Layer 2 of a small transformer language model trained on English Wikipedia (8 layers, counted from 0, width 96).
A neuron adds its activation times its output weights to the MLP's output. To switch it off is to set its activation to zero at one token and run the rest of the model.

Output weights of the MLP neurons that the questions are about. A number n stands for n times 0.0059.
n11: -15 30 -32 0 7 -10 1 -22 44 13 10 17 -16 33 -49 12 5 -4 26 7 -2 10 -17 -25 37 14 -50 0 51 35 -1 -17 -4 -6 -13 -44 -3 -4 4 -10 12 18 4 37 -5 -38 -22 31 25 29 35 3 14 6 48 -22 12 -7 -5 -12 -4 -17 8 -34 10 -8 -33 -37 22 -13 10 -23 23 -8 -1 -5 16 9 -14 10 12 10 -14 9 -8 -23 20 -2 6 27 17 -20 -17 -28 -33 -11
n22: 10 -21 9 -32 8 -35 -34 8 9 -15 21 -51 16 -20 -6 3 -7 -25 -19 13 -15 -7 20 3 6 6 11 16 4 26 0 -20 -12 -13 26 -35 22 -7 11 -8 23 7 -22 -1 -8 -24 7 65 3 48 -26 -30 -29 -4 28 19 10 4 18 -15 -1 -5 -22 4 13 -13 3 7 7 -17 -8 37 10 -3 33 -35 -15 -14 12 5 -1 -2 14 -4 26 4 22 10 33 -14 16 -3 -26 -2 -9 30
n64: 17 -16 20 5 10 -6 50 4 -8 -2 18 -10 -11 31 19 15 11 -5 -25 0 -39 -27 11 -17 -18 23 -14 -7 -24 40 23 16 0 10 2 -9 -27 -51 -13 36 -7 10 16 1 26 -33 12 -7 7 23 -13 26 -2 16 10 -6 -37 -21 -10 29 -15 -42 -52 13 28 -9 -6 13 35 -2 -2 5 -10 -15 2 -8 21 18 4 -15 2 18 25 -30 -13 44 -11 -8 -9 26 0 -16 -7 -14 -17 1
n98: -3 -13 -20 5 -3 29 -20 9 6 -4 16 -23 -18 18 4 -7 -6 17 -3 1 4 -6 8 6 -4 -6 23 10 16 18 3 -17 -14 12 3 -7 8 18 0 8 -15 -28 6 -19 2 -56 -5 30 5 10 10 -41 5 5 20 9 -9 5 15 -5 -5 3 2 -35 8 -21 25 -22 23 -4 6 -7 -7 19 21 -5 18 -5 -17 7 12 27 -2 -17 0 11 7 -38 -15 -4 32 -9 -3 -3 -3 5
n108: -14 15 -7 3 5 -11 28 12 4 -52 24 -3 1 -15 5 7 -6 37 7 0 -18 36 6 -8 -11 39 27 -16 -9 26 5 7 12 -7 12 31 -27 -14 -5 28 21 -13 4 4 15 11 7 8 -7 -15 8 -19 -7 1 9 -37 -5 -2 -13 -18 8 -27 -2 21 2 -25 7 30 -5 22 6 8 -38 24 4 -3 -37 -7 -29 12 -25 34 -12 -1 2 16 25 22 2 -41 -23 12 -4 -32 19 -4
n117: -11 -14 12 -15 24 20 -17 20 4 -3 -35 22 -27 -1 -5 17 46 -26 -7 -13 -12 3 25 -54 20 1 11 13 42 7 5 45 6 4 -6 -12 -26 40 2 -6 36 6 12 -7 -6 0 6 10 18 -12 10 13 16 1 21 -51 -11 12 11 28 -2 -28 -11 -1 -20 -32 -29 -2 0 -21 -10 -14 -33 -3 16 4 -41 -39 12 -38 4 -21 -10 -16 -30 -25 48 -7 -27 47 -2 25 25 4 18 13
n137: 31 2 24 -13 31 22 3 1 17 9 1 -19 -39 12 -3 25 13 -8 -30 -16 5 36 -7 5 14 -22 37 -6 -21 -3 -18 9 -13 44 5 11 20 9 -12 -7 -12 -33 -8 15 5 -94 7 9 -14 0 -1 -15 24 -9 32 22 11 -11 24 -28 19 -26 -1 -29 -14 -11 3 0 16 -38 -10 -12 7 3 -19 -1 36 18 27 8 9 20 23 -26 -28 11 14 -15 -30 12 -10 -21 6 0 17 -11
n200: 2 14 11 -2 11 -27 -20 3 29 -27 25 -18 6 9 17 13 -20 -19 -20 20 6 27 -20 -10 -22 18 -3 -11 18 -24 0 -26 6 -20 -5 32 11 -4 -11 -1 -2 3 -28 -9 0 13 -5 22 21 -10 1 -12 -11 8 37 10 13 -30 -33 -41 -32 30 26 -12 27 -17 -19 13 6 9 11 0 13 -29 20 -36 -14 -18 5 39 -16 19 -15 -3 44 16 28 -1 11 -5 -2 -2 -17 -8 -2 1
n207: 9 -8 3 -18 26 3 -26 12 2 4 -20 15 -32 -33 17 1 -5 -28 -18 -10 -37 19 26 30 -16 11 -6 17 28 -1 -9 -2 28 -3 -9 16 -8 -1 23 18 -1 28 -16 -22 7 4 -44 4 3 -20 38 -6 -18 27 0 11 -3 12 26 15 -6 -17 2 1 -7 -11 31 -17 -14 -40 -12 9 -9 2 -1 -4 4 32 18 0 12 3 0 -2 -44 27 -23 2 -35 -8 18 12 6 -4 13 -2
n256: 1 -4 -3 10 8 -1 9 1 10 -19 19 1 11 -2 12 -4 -2 -4 -5 39 7 13 32 41 3 31 6 17 18 -12 10 0 21 -14 46 1 -22 -6 9 6 34 -14 -7 9 14 5 11 20 -8 -4 -13 -2 13 -6 -2 -22 4 -28 -23 15 -3 2 12 13 6 -17 19 14 -23 0 -8 6 -27 1 6 -12 -33 5 4 -57 -52 9 -2 0 -27 15 9 5 -2 6 -1 -12 -5 -40 -2 -9
n260: -5 -14 12 -21 -2 6 18 -9 11 -3 17 -18 10 6 -12 -3 -25 -11 2 -25 -8 0 -22 -19 -8 12 1 -42 -24 0 -17 5 -25 -5 -81 5 14 5 4 13 -23 13 4 -20 -3 -3 -1 10 4 -3 -12 2 0 5 15 17 -6 41 10 9 6 1 16 -27 -5 0 2 -2 1 15 5 24 -5 12 -3 -6 22 -24 26 61 22 -16 -11 -8 37 9 5 13 8 -12 4 6 4 20 0 7
n288: -1 -17 13 20 -12 -14 6 0 10 36 4 -9 -5 3 -16 -5 4 10 0 -7 10 10 -14 -19 11 -24 -14 -6 -9 -19 -2 12 16 1 24 -2 -4 -18 3 7 39 -26 6 -10 10 -7 4 15 7 16 -1 -10 10 -13 34 -13 5 -10 -25 -3 -23 -2 16 -14 16 -28 -2 -22 12 5 4 6 -1 -7 -12 9 -43 8 10 -5 1 15 1 -17 -1 -2 8 3 10 -16 -16 1 24 3 -5 21
n317: -20 -9 3 36 -1 14 -22 40 -4 -28 -4 25 -9 -19 25 -23 47 -15 21 -48 -28 -29 -7 -3 5 24 -43 -11 -26 -13 -1 8 -26 11 -16 30 -21 7 8 -10 27 35 -27 20 -5 18 41 21 19 7 14 12 -33 -12 -8 -24 -11 12 23 8 9 7 -6 -7 -21 8 -25 0 -12 -1 27 20 -2 -14 6 -18 7 -2 -1 -13 15 19 20 13 -47 -49 -2 37 26 2 60 38 29 11 17 -12

Each question names a token from some text and the token that comes next. It shows the activations a of the neurons there, in the order above. A number n stands for n times 0.019.

Then comes g, the gradient of the next token's log-probability with respect to the MLP's output, scaled to length 1. A neuron's effect is roughly proportional to its activation times (output weights . g). A number n stands for n times 0.0042.

"fess", then "es"
a: 0 0 0 0 36 0 0 0 0 59 9 0 0
g: -22 -38 -34 -4 -26 16 9 1 -23 -1 2 34 1 -12 22 -2 43 -40 -5 -11 29 -18 -13 -32 -1 -21 18 5 -5 39 11 19 7 -15 -21 9 -20 -15 5 45 -34 -35 16 12 -36 -26 -25 54 9 20 -40 4 29 -1 6 -13 43 -11 -13 19 -72 -9 53 -24 58 -17 -15 -5 -13 -28 9 26 -9 55 -7 14 -3 -3 27 -13 0 1 -31 -28 13 -12 38 -10 11 20 0 27 -6 3 17 19
Which neuron, switched off, raises the next token's probability most? n108

" against", then " New"
a: 0 0 0 41 15 0 0 0 0 50 11 0 0
g: -20 31 6 4 -6 7 16 -7 46 12 -30 27 15 6 13 -22 -8 11 -51 18 40 -5 6 -4 28 3 -46 -2 41 15 12 -32 46 4 46 -23 1 18 48 9 -6 -31 -9 8 22 13 -4 -31 -52 -18 -10 -18 12 -27 6 7 -12 6 -34 -30 26 -9 -21 45 3 -20 31 33 8 -10 -23 -60 -39 -52 21 11 -4 13 17 13 -5 -10 9 -23 -12 14 26 -40 19 34 -4 -14 -42 11 -11 3
Which neuron, switched off, raises the next token's probability most? n260

" U", then "j"
a: 0 9 0 0 17 0 0 28 0 65 10 15 0
g: 47 -28 11 8 -8 33 28 -23 7 -54 27 5 -45 22 -1 -2 -32 -18 -20 36 -20 11 19 3 -32 -3 -15 -12 29 -60 9 -25 -31 20 6 16 2 -6 19 -5 -12 45 -6 -12 1 16 -2 6 15 30 15 -17 -4 14 2 43 -14 -7 -7 26 -10 22 15 -21 18 -37 9 -81 26 3 -8 50 25 20 -45 42 20 -7 -21 -25 4 -24 -7 -6 26 27 19 19 -9 -1 -9 -11 3 -15 -12 -49
Switching off which neuron hurts the next token most? n200

"j", then "a"
a: 0 0 0 0 0 0 0 0 28 70 0 10 0
g: -12 1 25 -29 -17 26 25 -8 -36 -44 2 6 -14 -29 8 -16 -7 -7 19 -7 -1 12 6 -3 -29 -37 -5 -17 -7 0 -41 -19 -20 -38 -21 3 -3 -8 -3 25 16 26 -38 0 47 -49 -9 22 37 -2 20 -3 -37 7 25 18 -8 -8 29 13 27 8 28 13 47 -37 -58 27 0 -16 27 0 -15 43 3 -10 -1 3 10 -22 31 -22 49 -42 3 62 29 -15 49 -6 14 -9 24 -9 1 -24
Switching off which neuron hurts the next token most? n207

"za", then "an"
a: 0 0 0 0 0 0 0 0 0 57 12 0 0
g: -38 17 -23 53 -3 13 1 -44 -12 -23 12 4 -23 -5 46 12 5 -3 17 -29 19 -24 33 22 37 -11 -24 45 -16 21 -4 1 11 -12 34 -64 -17 -6 -13 -6 47 -12 -28 -41 -31 25 39 0 -9 -16 29 14 41 34 6 3 1 -8 -1 -21 22 -9 3 16 13 4 -42 42 31 0 -19 -4 38 8 -3 22 8 16 22 -41 5 -7 -20 -54 -43 -20 -19 -11 -2 8 16 -15 3 5 -36 -10
Which neuron, switched off, raises the next token's probability most? n260

" ", then " |\n"
a: 0 10 0 0 10 0 0 1 0 72 20 0 0
g: -29 18 -3 17 15 -24 12 17 -5 75 13 1 20 44 -33 43 -19 -9 27 0 -11 27 -3 49 2 -34 -17 65 -19 -41 3 -23 -14 14 3 2 -7 -11 -4 46 -12 13 -36 -34 1 -5 -11 28 -24 -15 9 -13 -26 22 12 -28 18 -21 -25 -17 31 -1 18 19 -2 11 -10 -3 -64 8 -15 16 24 -11 3 -39 -18 14 10 -21 -21 34 20 -33 13 8 -67 27 -19 2 6 5 9 -5 -9 17
Which neuron, switched off, raises the next token's probability most? n260

"0", then " def"
a: 19 65 0 0 12 0 0 35 0 57 0 0 0
g: -31 -3 9 31 9 33 1 -19 -33 7 42 39 -21 -1 15 -41 5 10 30 14 -4 32 -38 -32 -3 7 -19 3 28 -10 -7 -7 -29 -32 3 46 14 10 11 11 4 28 -16 19 5 4 -43 -13 62 -35 13 -12 -1 -30 6 -22 -23 -19 22 -10 -21 -17 -48 -21 19 15 -9 -5 5 26 61 -1 50 21 -38 -28 23 -48 32 -9 18 18 -25 -20 29 21 -15 -39 11 -19 -5 4 -16 -18 7 23
Which two neurons, each switched off alone, lower its probability most, in order? n200, n11

"ia", then " Cup"
a: 0 0 0 0 0 0 0 0 0 62 19 0 0
g: -11 35 49 -13 11 1 41 8 -2 5 -5 19 -36 3 53 -40 6 28 -15 22 -4 10 15 -21 16 11 -18 6 23 4 1 34 0 19 14 18 -17 -22 39 3 5 -31 3 13 -45 12 70 2 -10 -27 -34 0 1 -39 -8 -6 -44 15 13 8 35 4 -64 51 3 -13 2 -4 15 -9 16 -33 -6 -1 -2 -36 -8 5 29 -16 26 -2 -33 -29 -6 36 5 -42 -21 23 -1 -14 -35 -32 3 -35
Which neuron, switched off, raises the next token's probability most? n260

"ised", then " in"
a: 25 0 0 0 40 0 0 0 0 37 0 0 0
g: -18 3 22 12 5 -18 23 -36 -18 -70 -5 -46 18 9 18 -18 27 -2 -12 3 28 -21 2 31 -24 26 -23 -25 18 18 9 -16 -10 -32 10 3 -5 15 36 12 -2 3 -6 28 63 -13 4 -20 8 -21 -5 -1 24 -13 -6 46 -34 -3 -17 -36 27 -3 9 0 -15 -7 14 -38 -30 41 24 -1 28 -16 44 -29 -16 -34 51 25 -12 -16 25 -42 -17 7 -2 15 62 16 -28 -27 -6 -19 -4 24
Which neuron, switched off, raises the next token's probability most? n11

" av", then "o"
a: 0 0 0 0 0 0 0 33 0 52 0 0 0
g: -51 -9 2 -7 10 -5 18 -16 -2 2 20 41 -25 -3 -26 -26 -2 3 -13 -20 27 -5 -30 6 8 -37 68 -26 2 9 -22 -15 38 -42 2 2 -14 71 -30 45 4 -2 34 -3 0 -51 -1 -9 -9 -29 -13 -2 -32 11 7 -2 50 -1 -18 10 30 -44 23 10 32 19 3 -2 -38 9 30 -10 0 33 -12 1 -39 -20 15 -12 -13 23 -14 -24 -3 17 39 -14 10 -6 33 20 -4 16 36 -35
Switching off which neuron hurts the next token most? n256

" a", then " "
a: 7 0 41 14 23 0 0 0 0 55 0 0 0
g: -24 -32 27 -4 9 8 18 21 42 13 13 46 -23 12 -9 -18 -23 14 -42 4 2 -10 -19 11 4 -12 -2 -7 18 11 17 1 26 -16 -9 -1 22 3 -23 44 50 21 22 27 3 -20 24 -79 -54 -16 -16 17 -27 9 6 -25 6 20 40 16 49 -7 -29 74 -24 -8 -17 -13 -23 -1 19 -12 -43 -18 -5 24 17 -40 -17 7 18 -12 -4 2 -14 15 -10 -10 -7 23 -9 -18 34 -4 -35 -32
Switching off which neuron hurts the next token most? n64

" to", then " le"
a: 0 0 0 24 17 0 8 0 0 61 3 0 0
g: 27 -15 -50 53 2 53 -49 37 69 14 -9 -18 -7 5 8 16 -8 -15 19 5 23 39 -30 22 20 30 -30 -12 11 4 3 -15 -21 34 -6 -3 -13 3 36 -1 -12 -13 18 3 -23 -14 -6 8 9 13 17 -7 -34 4 -4 3 -15 3 -10 -17 17 29 -42 -22 -5 -39 -33 41 9 -41 10 15 24 -36 -12 -62 1 -13 -11 18 1 -15 -42 30 -36 24 20 3 -9 -14 -1 -1 0 50 -7 -2
Switching off which neuron hurts the next token most? n98

" the", then " b"
a: 0 0 0 37 22 0 95 0 0 61 9 0 0
g: -19 40 -15 -20 -35 21 1 -83 6 1 -54 4 14 11 13 42 7 -8 -12 29 -23 -5 13 -5 49 -25 -2 11 -55 -12 -37 -13 11 7 32 -33 -16 31 -40 -1 25 16 -8 -14 8 -11 62 -5 57 -11 15 -29 25 6 -9 -8 6 -44 7 -5 -19 9 35 3 -17 6 4 -14 30 -17 -6 -7 -16 1 24 -2 8 -20 -2 22 8 -4 30 -24 -12 -11 58 -25 26 23 8 13 -7 -5 -8 -7
Switching off which neuron hurts the next token most? n137